Layer 12 of a small transformer language model trained on English Wikipedia (17 layers, counted from 0, width 128).
A neuron's activation on a vector x is GELU(weights . x + bias), where the dot is the dot product.

Input weights of the MLP neurons that the questions are about. A number n stands for n times 0.0023.
n25 (bias -0.030): 45 -13 4 -16 28 -56 15 -1 -43 2 -22 -16 -12 5 18 -4 -22 -18 17 -37 4 17 -3 -52 0 -58 7 30 8 -12 16 0 -10 -7 37 -31 16 5 -22 -30 29 47 48 -9 -2 -5 -29 -29 -19 19 -8 6 19 36 -10 21 24 -3 1 38 17 -35 -3 4 -24 1 -11 38 -41 -32 14 -23 2 42 -4 -1 24 -19 42 11 34 -3 -7 -22 28 4 -37 42 -22 -1 11 -33 4 -18 -12 17 -46 31 11 -41 19 -8 36 -20 -35 50 -37 -11 13 9 -24 -14 -19 -1 5 13 10 18 -1 43 -1 7 -1 10 -10 -15 49 12
n42 (bias -0.028): 17 -39 -12 12 2 10 33 -11 56 38 -32 -16 -9 2 33 13 -9 -34 -5 -28 -17 22 63 16 -3 -33 -2 2 -7 3 -43 -21 19 -20 -11 -47 -30 12 -37 -63 13 -5 -15 -5 20 -43 3 7 22 43 10 34 12 -10 -29 7 41 1 -1 30 4 3 34 11 39 9 19 -38 -1 15 23 -5 -24 -11 29 25 -27 22 -47 9 17 -24 0 -24 29 -5 -27 -32 23 -32 -3 21 34 -10 4 -27 -45 35 8 -19 -34 23 -8 -25 -3 17 1 13 5 -28 -9 24 -1 2 6 36 12 -32 45 30 -26 41 -37 -2 -46 16 -16 -25
n57 (bias -0.063): -30 23 -18 6 10 11 13 -12 -55 -10 17 -2 39 23 -32 -15 -39 -27 -3 16 -10 -32 27 0 0 -66 -11 -47 -21 -4 15 15 26 4 -35 20 -12 -41 -23 -33 -36 42 3 -44 -17 30 46 26 -36 -13 35 -25 27 -8 -4 15 57 -4 26 -17 -33 -69 -12 27 2 47 20 -18 -18 -9 24 -34 -11 40 -48 29 22 25 3 -46 3 26 41 14 20 -63 8 69 7 15 43 56 -20 15 -22 -54 18 -19 -5 -18 27 14 44 -13 -32 -5 9 -15 -14 -15 14 25 52 -50 1 30 -2 -5 13 32 41 14 27 -59 -17 29 -33 13
n63 (bias -0.045): -11 1 -12 -21 -2 -16 -2 43 24 52 17 -36 11 18 21 27 -1 21 -72 -5 26 -11 -23 9 -28 39 -9 -28 6 -14 -10 25 12 -22 -1 11 15 -32 33 -20 -32 -6 -10 -55 3 -13 -4 36 -9 4 1 -29 -16 -6 -31 30 2 15 -25 -25 38 -12 -35 -5 -1 -38 3 52 31 -56 13 -2 7 7 -3 -17 -12 17 14 -1 24 12 -49 18 17 18 17 21 71 -11 22 10 -54 -1 48 -26 31 -56 0 43 32 14 19 3 22 -16 26 4 24 -31 40 33 8 -20 -17 -2 9 -56 37 18 12 -64 -22 -20 -2 -30 16 -57
n71 (bias -0.050): 30 27 1 -13 -31 22 25 -17 3 -6 20 46 29 25 -27 -29 -15 -14 4 -19 15 -15 43 7 -29 17 -23 2 6 55 -38 -12 21 61 -21 38 18 9 15 -33 -28 -30 -21 13 -4 39 45 12 20 89 12 26 29 -5 16 12 -7 8 49 -16 -32 -5 37 2 24 -19 -12 -14 39 -26 12 -2 -36 -31 5 -24 -9 -9 -29 8 20 3 17 -16 -41 -16 -32 20 -22 36 -33 -6 -50 -59 -26 13 43 -12 -16 34 -37 35 -7 22 -13 -15 -32 40 6 -56 -2 -43 9 -35 -21 4 1 6 1 -19 -26 -12 -43 3 -8 -19 14 -16
n86 (bias -0.049): 2 3 -3 35 -10 -9 -13 -2 44 -16 -19 -21 24 9 44 -13 -35 -5 -13 -3 13 -15 -23 -29 -23 -12 69 44 -3 -25 -2 17 -20 -14 19 -11 -23 25 -35 -73 22 48 42 -7 -16 -22 12 75 -36 17 2 5 -67 9 -34 42 2 5 0 22 -5 -5 -6 -19 22 -32 32 -44 26 24 15 -54 -35 46 -3 49 -2 -20 -22 8 29 -49 -25 -6 5 -10 -38 62 0 26 43 4 15 -43 -25 -79 2 -31 -18 -24 -22 1 15 8 -18 30 22 42 1 16 24 36 44 35 9 15 20 -3 -8 27 -25 -28 -40 16 -30 -62 21 -15
n88 (bias -0.050): -11 41 -5 -10 9 -5 23 33 -17 40 10 39 24 -17 5 21 2 -10 41 3 2 -24 5 -16 3 26 -2 42 4 2 -33 -5 -27 -39 24 -23 -31 -35 21 38 -36 25 -49 19 -32 24 -2 -42 -16 15 -29 11 -5 -26 -24 63 -5 -44 2 -37 10 13 18 12 30 18 -28 -31 11 1 42 -19 -6 -27 -16 58 14 0 -23 -1 -35 -10 11 13 32 -5 -7 2 -12 36 72 22 -10 21 29 -4 -18 1 4 -16 -4 -3 -44 52 -17 26 -22 18 7 -34 12 -11 -20 5 -16 -16 2 -37 -7 2 -35 14 -37 4 -12 49 -7 -30
n89 (bias -0.045): 46 -29 -11 -41 26 -7 -31 -18 11 -2 23 9 -7 -5 26 65 13 14 -8 -18 -24 -2 2 26 -27 -10 -41 -3 9 -27 -46 -3 12 40 24 -26 -23 -28 -53 -11 40 -19 -1 -8 43 -31 -19 -28 24 -3 27 23 -32 9 0 -19 -22 1 -4 34 -1 8 -15 2 28 4 -15 -21 38 -6 68 -11 10 44 35 41 -56 17 -14 -2 43 43 -12 6 -28 -33 -58 3 38 -24 -11 -36 3 -29 -33 -10 -25 -13 -3 72 24 -20 25 52 -1 27 28 32 13 5 -19 6 -3 2 26 -13 -23 24 -9 -20 -40 -5 9 12 -17 -9 -21 42
n91 (bias -0.048): 47 -3 -4 -22 -5 -4 -32 -32 19 -17 -18 30 14 -14 5 32 -17 -1 23 -9 -33 12 17 17 22 -43 -10 -26 26 15 27 -4 -1 33 -1 -14 -51 -13 -18 -37 21 -33 9 15 -10 -22 -11 -3 1 -26 34 16 19 -2 -24 -36 -50 8 -3 53 24 6 -9 -9 25 8 -33 -28 -6 13 -28 14 27 16 18 -33 -32 -33 -9 5 54 27 -2 -8 29 18 -18 30 32 -7 -26 -6 14 -14 37 11 -30 6 10 36 -23 -14 -14 20 10 -56 46 0 -3 26 15 15 39 15 25 -2 8 27 -33 3 53 19 -35 10 -21 -69 1 -6
n115 (bias -0.063): 56 4 20 24 26 1 -15 -19 -37 21 48 -2 -31 -9 -57 -51 19 -7 21 18 45 -3 18 39 9 -27 -17 22 4 -2 -49 -2 -38 30 21 37 -24 -43 4 26 -11 -72 15 70 27 17 24 -31 -57 -34 4 -28 -5 2 -34 0 27 6 35 -55 29 -11 -60 -61 44 -6 -11 34 42 -11 -14 -30 10 47 -23 27 -11 -5 41 -24 -5 44 -26 -4 27 -35 -20 49 -1 41 51 17 1 5 -32 27 -16 35 9 -31 -10 -3 31 -59 -20 55 41 -55 -39 -23 -24 -13 7 14 -11 5 38 -15 -3 -28 15 21 18 -52 18 0 21 0
n149 (bias -0.005): -13 9 3 13 -19 33 -2 67 0 9 15 27 6 -12 -7 -30 -58 -57 5 -17 20 -29 -6 9 -31 -20 3 -14 1 -25 22 25 -15 -36 -42 -15 -65 -30 -48 -11 4 -27 36 13 34 -9 26 -30 -34 -11 4 -29 -5 19 -18 11 -3 64 21 6 -22 -29 10 12 50 39 34 -8 20 -47 17 -12 -11 -3 18 -32 14 -13 20 35 36 -13 25 -19 31 -20 -53 6 20 -26 -13 56 7 1 -13 -37 56 38 17 5 -7 -2 11 27 -3 -43 -8 21 14 35 24 -31 40 -6 16 -52 -28 -16 -20 8 -58 61 -2 11 20 -43 63 60
n157 (bias -0.033): 22 -28 34 13 -42 -5 17 -8 -30 32 -26 31 16 -5 -31 6 1 -16 -18 5 62 -14 3 -11 -6 -2 -2 2 -2 11 32 -17 12 3 -10 33 -25 -12 5 -33 -73 4 -12 2 -72 36 -13 -1 -5 16 18 -42 7 34 -40 32 -11 37 19 -21 2 21 41 8 26 -19 -19 -5 -8 8 4 27 -26 44 20 -1 -46 -54 -41 -32 15 -6 45 4 -19 -22 -15 26 -11 26 -24 -19 9 -54 -22 -47 20 16 -18 -5 5 48 -19 37 51 -56 15 12 4 -18 35 -27 26 36 -57 11 28 15 0 30 13 50 -26 -5 3 40 6 -36
n160 (bias -0.028): -5 -9 91 9 -41 -20 16 0 -24 45 -40 48 26 -29 20 -43 4 -1 1 -69 -13 -67 10 38 0 66 -42 52 27 34 16 -8 -25 -44 11 -8 -31 11 7 -2 -3 49 8 -9 7 -9 -51 -5 -5 42 8 -44 -31 37 2 43 -23 -5 24 51 2 -21 -34 -24 -6 49 36 4 -19 -6 -11 0 -29 33 -24 -53 4 -8 18 -11 24 -29 23 -82 32 9 38 36 -9 -22 0 38 8 -5 5 -6 -23 5 10 51 -37 -2 -13 16 -32 26 -33 5 -11 7 -48 -40 34 -4 37 -53 89 -9 -13 23 -31 -18 32 -23 -10 0 46 -2
n197 (bias -0.074): 13 -40 -48 72 4 -40 32 -1 -17 -19 -19 -5 6 -37 69 -18 40 41 -7 -10 21 -2 -7 14 -25 -3 -68 -15 5 -23 -21 10 -24 -22 13 40 -60 -32 30 15 -7 29 -27 19 -28 -1 -32 24 -31 -31 -28 16 -61 24 -41 16 -16 -56 12 -19 -16 4 21 -18 26 -21 18 76 -12 -19 48 -32 -18 26 -13 12 18 44 5 -42 1 3 7 20 11 17 -9 24 1 23 -18 43 35 -14 -11 -28 -27 23 27 14 46 37 21 -8 -40 -42 38 12 -8 -30 -28 12 2 11 -12 18 61 28 -2 29 10 2 -19 -21 -6 -10 -1 11
n212 (bias -0.036): -29 -17 10 26 3 26 1 37 -19 11 -9 -10 -1 -50 -2 37 20 -8 39 8 55 -33 35 12 -19 2 7 62 -22 -5 -29 23 -8 2 36 -27 10 -8 11 36 -6 44 -11 13 21 -8 39 36 -17 -11 -51 14 25 56 -11 -5 -9 3 -13 -2 -35 17 -23 -51 11 39 -17 4 11 12 35 -7 -41 16 0 19 -26 -24 11 -14 -4 -2 -5 16 32 -12 -45 -1 8 -56 11 -19 -29 -14 -34 -43 -38 -31 -26 22 -13 -38 -4 9 21 28 38 27 -17 22 3 1 -7 -23 19 10 23 -2 -1 -8 -17 -33 -11 19 -14 -7 -29 -2
n214 (bias -0.037): 59 -8 -8 2 -11 4 -31 -22 -9 1 8 -2 -9 -52 -1 9 -25 60 16 -16 1 0 -21 7 45 34 -7 16 -25 -19 -36 -23 -26 50 -35 -4 9 -33 7 7 11 -25 -18 16 -30 1 46 -61 -17 -11 -36 16 -8 36 -33 -2 36 -53 4 -11 2 -6 -15 2 35 50 -5 -5 7 32 -25 -33 16 11 -6 42 41 5 10 -2 -7 -25 51 38 1 -22 5 68 -22 5 32 17 -9 -19 -9 6 -20 -16 -20 -5 -37 16 19 -26 -2 26 2 11 -13 -2 -9 12 -6 9 -10 -8 7 73 4 -14 4 -1 -11 7 0 37 -22 -21
n243 (bias -0.034): 21 -7 10 -26 -65 -4 11 -8 23 38 17 -9 -49 -11 -3 -2 36 -8 12 -21 42 -9 -1 24 5 -6 -7 -7 -64 -26 -50 41 -11 31 -13 5 -4 -30 -5 7 12 -29 -20 37 -9 33 -33 22 -42 -31 -8 -21 23 -22 31 -31 -26 23 -10 7 15 -24 6 8 0 3 44 8 52 26 9 11 -20 9 26 23 -1 -9 -60 -2 -36 -6 8 16 24 25 -23 -33 -30 13 -17 -8 -34 51 -9 -61 -30 25 25 -10 -33 0 -13 17 13 10 26 -19 2 43 13 -15 23 6 62 44 19 -2 -10 15 -13 -8 -44 -67 10 39 -7 -13
n279 (bias -0.077): -7 20 25 -17 39 -11 3 51 -60 21 9 5 17 12 79 -19 18 -3 -14 0 -61 0 -50 7 40 37 29 -10 -36 -15 -47 21 -54 -22 28 -11 -34 13 -41 -11 -10 25 36 -45 -60 -4 42 44 -35 37 -8 -36 -18 -83 18 0 -24 35 -38 -1 -20 17 35 -6 -58 19 -65 -23 18 -4 12 -3 -13 16 15 -38 -13 2 -2 -43 -8 70 29 24 30 29 -31 49 74 13 23 -3 28 -37 41 12 9 -3 -14 -40 48 -4 -23 4 5 29 1 50 -22 3 22 26 -18 17 44 -27 -45 -12 13 10 -4 -11 -15 -9 9 -45 34 12
n331 (bias -0.064): 15 -18 33 -20 -5 24 19 -19 -15 25 15 -21 45 -48 -3 -18 6 -62 17 9 -22 -28 -55 -35 37 -21 -31 -27 -58 15 -42 -12 34 21 93 18 2 50 -3 -38 -19 20 14 -45 0 -1 -48 3 -10 -22 -7 -14 35 49 -5 62 61 -3 30 -9 -35 -6 -57 -3 -36 0 -55 38 35 -31 -5 59 -1 23 15 5 6 14 -63 -11 -43 8 -11 -13 8 13 27 27 31 -21 40 12 4 -30 -47 -10 -2 28 -29 7 23 18 -16 49 18 9 14 -24 -24 -22 28 -2 -23 -9 46 8 13 -13 26 9 39 -68 -12 -23 51 15 16 -35
n367 (bias -0.046): 8 -70 -53 -23 21 12 -10 -7 47 -38 -15 -26 -39 21 -15 -1 23 13 -18 -9 -28 -10 -1 -12 -37 20 -33 6 7 -18 32 16 11 -1 -19 -40 14 15 14 -26 -16 -5 24 38 -28 -34 44 -21 -16 17 -3 1 -44 27 -12 29 -17 18 -20 2 20 -36 52 4 -6 14 -31 9 -4 0 38 49 -27 25 28 -1 20 17 5 1 1 40 1 -7 24 17 10 -36 50 33 -13 43 63 -1 7 8 -5 12 15 26 18 50 -11 16 4 -62 -12 -15 -25 19 -3 7 38 -13 -21 -27 18 -40 -31 6 -10 -14 -16 2 39 5 -32 -22
n388 (bias -0.037): 0 -29 -6 39 -39 -53 -10 47 17 -29 -14 17 -36 -6 35 -20 -42 -9 4 -5 -29 -46 9 -16 -14 0 -16 66 -23 -11 14 -1 1 1 -40 -11 56 -2 -43 -2 2 2 2 -20 8 5 -28 10 33 36 -8 8 -9 -56 -4 24 -29 54 40 10 -37 -6 -28 4 -29 7 28 -18 15 19 -49 -27 43 -17 5 -20 3 -21 -18 25 -1 -44 -32 -14 8 8 13 -23 18 30 24 24 -2 42 1 -18 29 -33 -22 -1 -11 38 26 19 8 -48 -5 10 -10 45 -30 28 58 9 -41 12 40 4 -10 24 24 -24 -5 13 24 12 2 11
n425 (bias -0.070): -62 -17 7 40 -19 7 -5 -28 -14 -45 43 -8 40 6 8 -20 -20 -24 -20 0 -9 -24 -1 2 1 -26 -14 -12 33 23 -9 -6 41 33 -32 34 28 13 -13 -60 -55 -26 -5 -27 -54 9 16 -5 -43 -28 -9 11 -14 4 -47 14 -9 18 32 -52 10 9 -21 -1 36 42 7 32 14 46 -19 -19 -41 38 11 34 -9 -39 17 17 23 74 -3 28 -61 17 14 -6 24 30 -52 4 -9 11 23 8 13 -15 -41 -2 30 12 34 35 27 46 25 52 -18 -12 -35 19 -19 35 10 -13 -6 -19 25 17 -14 -15 2 -39 -9 14 39 -41
n443 (bias -0.029): 55 -21 -34 14 -65 -6 3 21 -17 48 2 27 -32 -6 37 12 6 -10 -5 28 9 -11 17 -30 18 -29 -53 -31 -34 4 19 39 -23 16 -9 -12 -11 -42 19 15 -36 -62 -26 -10 -34 15 42 35 -4 0 -11 12 18 53 -36 0 -2 47 54 27 6 -13 -21 5 28 -7 17 -2 -64 -27 -38 16 -37 -16 13 33 -3 -20 -42 27 -13 -34 -36 -9 -13 44 49 1 27 9 -21 12 -26 -12 24 9 -31 -18 7 -17 -1 -2 -1 22 17 -18 4 40 30 23 4 -26 33 7 -16 -6 33 -5 -16 -21 8 4 5 44 32 -11 -35 17
n465 (bias -0.015): -11 -18 1 -49 -36 -2 16 3 -12 9 6 4 -13 -4 28 36 44 -46 1 -24 -17 50 38 41 31 3 16 -5 82 -32 17 -7 -17 -13 -10 -1 -4 13 -15 -34 -10 -21 24 21 -2 -46 -31 -5 49 -3 42 59 -38 71 35 -29 15 -40 -23 -3 11 -47 -35 14 -1 -64 6 -50 -4 -18 26 -16 10 -1 27 10 -49 17 -13 31 22 -36 44 -25 -21 -24 -7 32 17 -3 29 -6 0 -18 -55 39 17 -2 0 0 26 -24 -28 25 -13 -7 -3 -28 14 -15 55 44 -49 -16 21 -30 35 -11 -9 7 -6 -3 -27 19 -53 25 5 -34
n470 (bias -0.048): -14 -14 -37 18 37 -31 0 10 -2 4 -4 -42 -34 19 -18 -14 11 26 -10 11 10 -25 25 -36 -16 33 -19 47 -42 -39 8 -9 -27 -19 38 4 -20 6 53 24 -27 8 47 -4 -7 -22 55 3 39 39 -29 4 -35 17 -42 27 -4 -2 1 -18 -29 -36 5 -19 35 -35 -42 -23 39 -30 8 2 20 1 20 3 -6 7 0 12 23 10 59 17 -4 -1 -22 27 -7 8 -29 -10 -16 -10 -31 10 -6 -6 -6 5 -23 1 16 37 -13 30 -4 -12 11 4 -57 -21 22 -6 -3 22 61 5 58 -18 -3 45 -30 15 -5 -7 4 -2
n482 (bias -0.037): -18 2 16 10 44 3 7 -11 -21 -18 -27 -34 -15 4 -47 24 55 13 42 5 4 -36 41 42 -31 0 10 -76 19 -32 62 -14 -8 -10 10 -1 -34 39 2 29 21 -4 -31 0 -38 62 9 1 -36 4 33 3 -11 -20 -6 -16 10 -11 27 19 -1 -58 81 -13 -28 -33 -8 -27 1 -8 -1 -19 -1 14 7 -1 -25 -7 -36 -6 9 12 15 24 -11 -21 -30 -11 2 14 -25 -9 -32 29 6 38 23 -75 -30 27 -4 -47 26 71 64 5 5 10 -44 9 -14 5 4 -1 29 -6 30 -16 -13 -28 38 41 34 -2 48 -73 -8 12
n487 (bias -0.026): -20 -14 20 5 36 16 -20 -3 -41 -14 38 -24 -1 -13 -6 24 8 63 6 29 -14 -2 -18 -12 37 6 16 6 52 -8 -1 9 42 -10 -5 -9 6 9 25 12 -27 5 -13 26 9 -16 25 -6 -10 48 8 -5 50 -25 -7 -5 0 17 22 -33 -19 -15 -28 22 -14 33 8 -12 6 -10 9 -58 -27 9 39 -1 -54 4 -2 42 -11 -30 -29 3 14 -18 -67 34 -41 -18 4 1 -57 -31 -4 21 40 -39 -1 -19 -27 12 -2 42 -21 8 9 -23 11 2 -5 32 6 -22 35 -8 1 19 4 -55 -56 18 25 -5 4 -57 26 57
n488 (bias -0.034): -12 11 28 11 -29 -19 21 39 18 9 46 -23 11 -16 16 13 17 -36 20 -12 8 -9 -10 -8 33 48 9 -27 -4 -19 -10 7 30 -16 -22 14 18 18 24 -80 -3 -18 -10 17 -21 4 -10 -29 1 2 -2 27 0 12 -33 -14 -20 -39 29 -19 41 10 -83 16 -10 14 -14 35 14 -40 32 -47 -21 8 20 -32 -11 9 -2 29 29 24 32 58 13 9 -12 6 -26 34 -27 -32 4 -23 -13 6 3 -20 -39 -7 61 22 -45 -4 13 -20 25 41 11 -17 11 -28 -18 75 -2 -14 -24 -15 15 -20 -13 0 -4 -7 -29 -6 26 -38
n495 (bias -0.053): -17 11 9 17 -19 -23 26 1 -4 -18 25 23 14 -53 55 -19 -48 14 17 -25 -8 -2 29 -16 -24 14 -44 12 7 -9 -23 -27 -2 31 -6 -21 1 -15 28 -32 -10 44 -16 34 -31 -24 14 -16 -28 -10 -10 50 -19 -50 -24 25 81 60 30 26 20 -24 -4 4 -18 -31 41 -11 58 13 40 -52 -38 8 -53 27 33 -3 -41 16 16 -24 6 -51 22 -7 5 14 -36 12 -14 0 -34 4 36 30 23 -3 24 -6 -25 14 39 9 -4 -20 -7 11 -62 -21 28 -44 73 -30 -4 -43 -4 -11 50 12 -13 -8 -20 37 -31 -33 54 14

Each question shows a token from some text and the vector x that enters the MLP there. A number n stands for n times 0.063.

" ,": -6 -12 -12 -29 22 5 -32 -19 8 -8 -17 -20 7 3 -31 -2 -12 -28 -6 -14 20 28 -31 13 -25 -2 -5 -30 9 26 -14 9 3 7 -1 6 -6 -34 -11 29 -28 38 15 21 13 -10 12 4 13 29 23 33 26 -6 62 6 21 -37 7 15 -16 32 -3 -5 7 11 12 24 6 9 5 -13 -8 -1 28 29 35 -9 -13 4 -17 -6 20 25 -3 1 -11 -27 -49 8 -41 8 -7 -9 0 8 13 -43 5 -4 -4 -15 9 14 13 14 -2 -35 16 -11 -22 -10 -17 4 19 25 -6 9 -7 -51 -8 10 -11 -17 63 -11 -8 -5
Which neuron lights up most? n487

" His": 24 4 18 -8 -5 8 5 0 20 -45 -15 -26 3 -7 23 2 -20 57 -16 -11 10 18 -27 -5 -18 0 26 -46 12 19 -39 -15 -20 -26 3 -13 -9 2 15 -20 -40 -21 28 19 16 6 -3 18 8 47 -18 -24 22 -8 5 -16 -6 -20 26 23 0 44 -15 14 -2 4 2 4 -7 -19 18 18 72 -19 13 27 9 -2 -13 -24 -10 34 25 25 0 -17 0 -29 3 -31 -34 -15 -7 5 21 -9 39 5 32 16 17 12 -8 -25 1 -20 -2 -35 -6 5 26 -12 -4 12 11 -12 -20 2 5 -13 12 -15 0 11 13 -20 -28 9
Which neuron lights up most? n63

" Fel": 20 -6 -18 -25 15 -17 -31 9 -36 23 -10 0 32 -47 -7 6 -17 47 -45 -8 6 18 26 6 -5 19 25 -12 1 -24 -7 3 -20 -10 -3 -25 -3 20 -17 4 10 -11 24 -16 -12 26 13 0 -39 -36 -24 -22 1 -4 -9 9 12 -9 -17 32 21 47 -10 -14 -25 -10 -27 -24 -30 5 45 -7 60 23 0 16 20 -12 22 -14 -12 2 -5 19 0 24 17 15 0 -20 -16 -11 -1 12 13 27 -23 -10 28 3 -5 -4 37 15 35 23 -1 -2 20 9 -12 -26 -14 27 11 12 -21 12 -17 -25 9 7 -36 18 19 -5 -30 -9
The two highest activations, in order: n214, n279

" Gall": 14 3 -6 -10 17 6 -44 30 -23 -13 11 21 -15 -14 -6 -7 -24 34 -18 -12 -7 16 17 1 9 -6 39 -31 -16 -2 -21 14 -33 1 0 -50 4 -3 -12 -14 -15 8 29 -13 -3 -37 7 24 -3 -32 -22 -25 -3 27 -27 11 20 -17 -7 59 23 -4 23 -10 10 -2 -7 -23 -22 21 23 -21 30 -15 24 16 23 24 29 17 18 -8 -14 -6 -8 8 31 11 -50 -13 -17 -1 29 -4 7 25 -11 -5 -4 -28 4 -37 16 9 -4 -2 26 -35 21 -1 4 -18 -1 27 7 11 11 16 -11 -16 33 8 -18 -1 19 25 -37 -15
The most active neuron and its activation: n214, at about 1.8

" r": 6 -7 -33 4 -13 7 -19 -13 23 36 -47 7 -4 -17 -18 -5 -7 19 3 8 11 6 29 23 17 21 -6 -61 20 2 -19 0 0 6 -5 1 -33 2 0 -9 15 1 15 -7 5 -27 3 2 24 5 -14 8 5 3 24 25 -20 -25 17 36 19 11 -16 -6 50 5 10 2 -24 0 -20 28 52 -11 18 -9 18 13 -5 -31 -3 -3 3 -5 -6 -53 7 -24 -29 -12 -24 -19 -8 7 -5 21 3 19 70 34 13 -21 -4 -25 15 7 0 -22 8 -28 4 14 -20 26 -22 36 22 7 6 -38 -7 -5 6 -15 3 -36 -14 10
The most active neuron and its activation: n91, at about 1.3

"7": -31 11 11 4 -17 33 -13 -27 -11 2 29 -18 17 6 -24 0 -29 12 -47 3 -20 -24 -16 31 -10 15 17 1 23 17 -17 -20 21 -15 -6 -14 20 40 2 5 -15 -17 -5 3 -10 8 44 14 4 21 26 7 10 22 0 -13 38 -21 12 10 -20 52 -10 -24 12 0 31 -7 -3 0 16 4 -33 -6 -8 23 -11 11 0 4 -6 9 8 -2 -12 -22 13 3 -32 -18 -52 -15 41 -24 11 16 -40 -40 73 7 12 -32 1 -23 41 26 -9 14 7 -15 -34 -6 -9 -1 -20 2 -16 1 1 17 -16 0 -17 3 7 12 31 7
Which neuron lights up most? n425

"g": -36 3 -20 -7 -25 8 12 -2 -10 9 -3 37 -8 17 6 6 -25 -1 -45 10 -8 38 9 23 -26 13 24 0 35 29 -13 38 -5 -19 15 16 12 -19 -9 -9 -29 16 24 9 15 2 6 11 9 -19 12 -2 30 22 11 -6 7 -4 -37 17 -14 30 25 -17 -69 -8 -29 8 -3 23 18 1 4 13 -16 11 -12 4 25 3 4 19 8 -20 -21 -7 35 -13 -11 -8 -7 -4 -18 47 -6 0 -12 4 11 24 14 -40 -21 16 5 35 -5 -23 47 7 -6 -25 -21 -4 -35 2 -2 -17 -35 22 -19 -27 14 -26 -27 17 -20 -6
The most active neuron and its activation: n465, at about 1.3

" third": -8 -4 -10 17 16 16 19 -14 -7 -23 8 -6 46 -28 -6 -14 -4 -4 -7 7 -12 -4 -5 7 -21 19 14 -36 -17 7 -6 0 11 -19 11 -7 4 -23 6 -17 -19 2 34 25 14 -17 -14 11 13 18 23 -12 13 -18 46 4 10 1 23 11 5 5 -5 -11 12 13 -9 19 -3 42 -16 -49 37 -10 13 8 19 -29 30 -10 -32 10 5 23 -19 1 5 -29 -19 -1 -29 -9 -12 -15 -23 18 8 -1 39 8 51 -34 25 13 -42 31 -20 -14 38 -8 -5 -36 10 -9 3 45 4 10 -6 -26 -14 15 -30 -23 3 40 -42 -18
The two highest activations, in order: n57, n425

" the": 25 21 -7 -30 -1 21 37 -24 -2 -9 17 -17 12 21 14 -14 -32 23 -18 20 7 -1 -17 -10 -4 -2 27 8 5 41 -42 23 -38 -30 0 -10 -27 7 -18 4 -26 3 3 16 37 28 6 12 -1 5 -11 -26 18 -5 17 -11 -8 -5 4 2 4 28 2 2 -15 8 -6 34 -8 11 39 -17 51 13 -14 23 -11 -6 26 -8 -16 0 19 20 18 -10 -24 -78 -9 -1 -6 -28 15 7 6 -5 3 -1 36 22 19 26 -9 0 2 -12 -25 -31 15 -15 -26 -48 -38 5 8 -15 3 4 -8 -34 18 21 7 -6 25 4 2 -22
The three highest activations, in order: n88, n115, n243

"ages": -29 -15 -2 19 -7 3 -5 -9 -4 -20 17 12 21 3 10 -5 -4 47 -36 20 17 28 -11 -2 1 -9 26 6 -37 24 31 -16 17 -4 -30 11 -12 -12 10 -3 6 16 -41 17 10 4 -1 17 12 -28 24 -13 21 2 -2 11 -6 -6 22 35 -18 30 -3 -25 -17 -13 19 8 17 17 -4 22 23 -36 -9 0 33 20 9 4 25 -17 -14 18 -28 -17 14 -49 -21 -12 13 41 -6 -20 13 21 -8 -11 41 9 6 20 -9 -32 3 -41 -3 -26 16 -21 25 -36 -14 -14 -44 10 -13 -12 7 -26 -45 31 3 -6 26 -10 23 -15
The three highest activations, in order: n495, n71, n197

" led": 31 16 0 -3 -15 -6 18 16 -11 16 -9 2 31 -8 -10 -16 -19 51 -45 -8 -1 10 10 21 -41 -18 -11 -1 -8 4 10 14 3 2 0 6 -7 13 14 -54 -26 8 -19 4 20 6 11 25 16 -15 14 -4 4 9 19 -24 21 -15 30 14 -2 53 -16 -34 25 -35 7 -29 -53 11 24 7 31 -5 9 15 -8 -24 -7 -14 16 -7 11 29 15 -11 36 -42 -11 3 -34 31 -9 -9 -8 24 5 19 -4 -21 19 36 9 -23 39 2 -7 -16 29 -31 -15 -19 -3 24 2 18 -7 -24 -11 -34 -11 12 -1 -13 4 -24 -3 -11
The most active neuron and its activation: n157, at about 1.3

"aria": -4 -18 -28 -7 -34 6 19 26 -27 -30 15 -4 -6 39 -3 10 -17 -7 -48 -5 4 22 -7 24 2 26 4 4 -22 30 -21 6 30 -13 23 -15 16 -21 12 18 35 -1 15 1 28 -14 15 -12 36 -35 4 -37 25 41 25 -24 2 24 -15 5 8 56 -8 -16 -37 -32 -23 20 -6 20 -9 -12 3 13 -3 -17 -4 -4 -1 15 -7 14 0 -2 2 16 4 -22 -34 4 -17 36 -16 15 -1 -5 26 -5 37 8 16 -34 7 0 -41 -11 13 -17 -23 18 -9 -2 -16 -6 11 6 -26 -18 -18 -1 -6 -2 35 48 13 -14 -37 -21
Which neuron lights up most? n212

" ": -14 19 1 -7 -1 14 25 -26 13 9 16 3 33 10 -35 4 0 16 -14 -14 14 -11 -19 28 -37 -10 7 -18 -20 19 -17 -2 -17 -27 -39 12 -21 38 9 17 8 39 -14 36 -3 13 5 4 -11 7 -24 -18 16 17 37 34 15 -3 13 32 0 35 3 0 -29 -13 1 -4 -20 1 4 35 63 -37 -3 26 13 1 -10 -8 6 24 17 -23 -30 5 -14 -28 -5 15 18 -24 -5 12 -13 26 -1 -11 25 -26 3 -16 -41 -28 -14 -30 0 -30 8 -25 -27 2 26 33 -11 -5 0 -11 -22 -5 -28 1 -16 4 33 11 2 25
The most active neuron and its activation: n88, at about 0.65

"ical": 2 24 12 -22 -9 -13 36 -3 -1 12 11 3 5 11 21 5 -7 3 -46 3 -20 -8 11 -10 -25 8 31 -10 10 36 -17 -4 -3 -8 5 -4 -39 11 13 27 6 20 24 5 12 -5 -21 2 -22 11 4 -67 17 -26 1 -39 9 12 -9 -2 -2 32 -4 11 -33 -1 -5 8 -36 -28 26 3 17 -12 5 17 21 -32 -10 6 -2 25 6 2 -11 -17 0 -26 -42 -28 10 25 -34 38 19 19 26 -4 56 16 56 -27 1 -7 16 21 -28 3 13 18 -8 2 -9 34 -10 -18 -46 -9 -22 -18 16 -7 27 -28 3 3 -1 -6
The most active neuron and its activation: n279, at about 1.4

" elect": 10 37 -15 1 -32 -23 19 -24 49 16 -29 -11 48 -3 2 -11 -1 19 -46 -15 -1 6 -42 6 -31 4 -21 -17 17 2 -4 4 24 10 23 18 -42 -29 -8 -19 -20 21 37 -4 36 -7 -34 -8 8 -3 -32 6 0 1 34 -24 -14 3 6 48 27 22 -1 -7 23 8 13 -50 -21 3 1 -8 9 -5 18 15 18 -18 3 8 7 -17 -24 -20 10 -13 -4 -21 -12 -4 -1 -19 10 7 22 31 -13 5 -5 -14 16 -7 31 -24 4 9 -2 -22 24 10 8 -26 32 21 -22 20 -10 -13 5 -26 -6 35 5 11 10 -12 14 -17
The three highest activations, in order: n91, n42, n86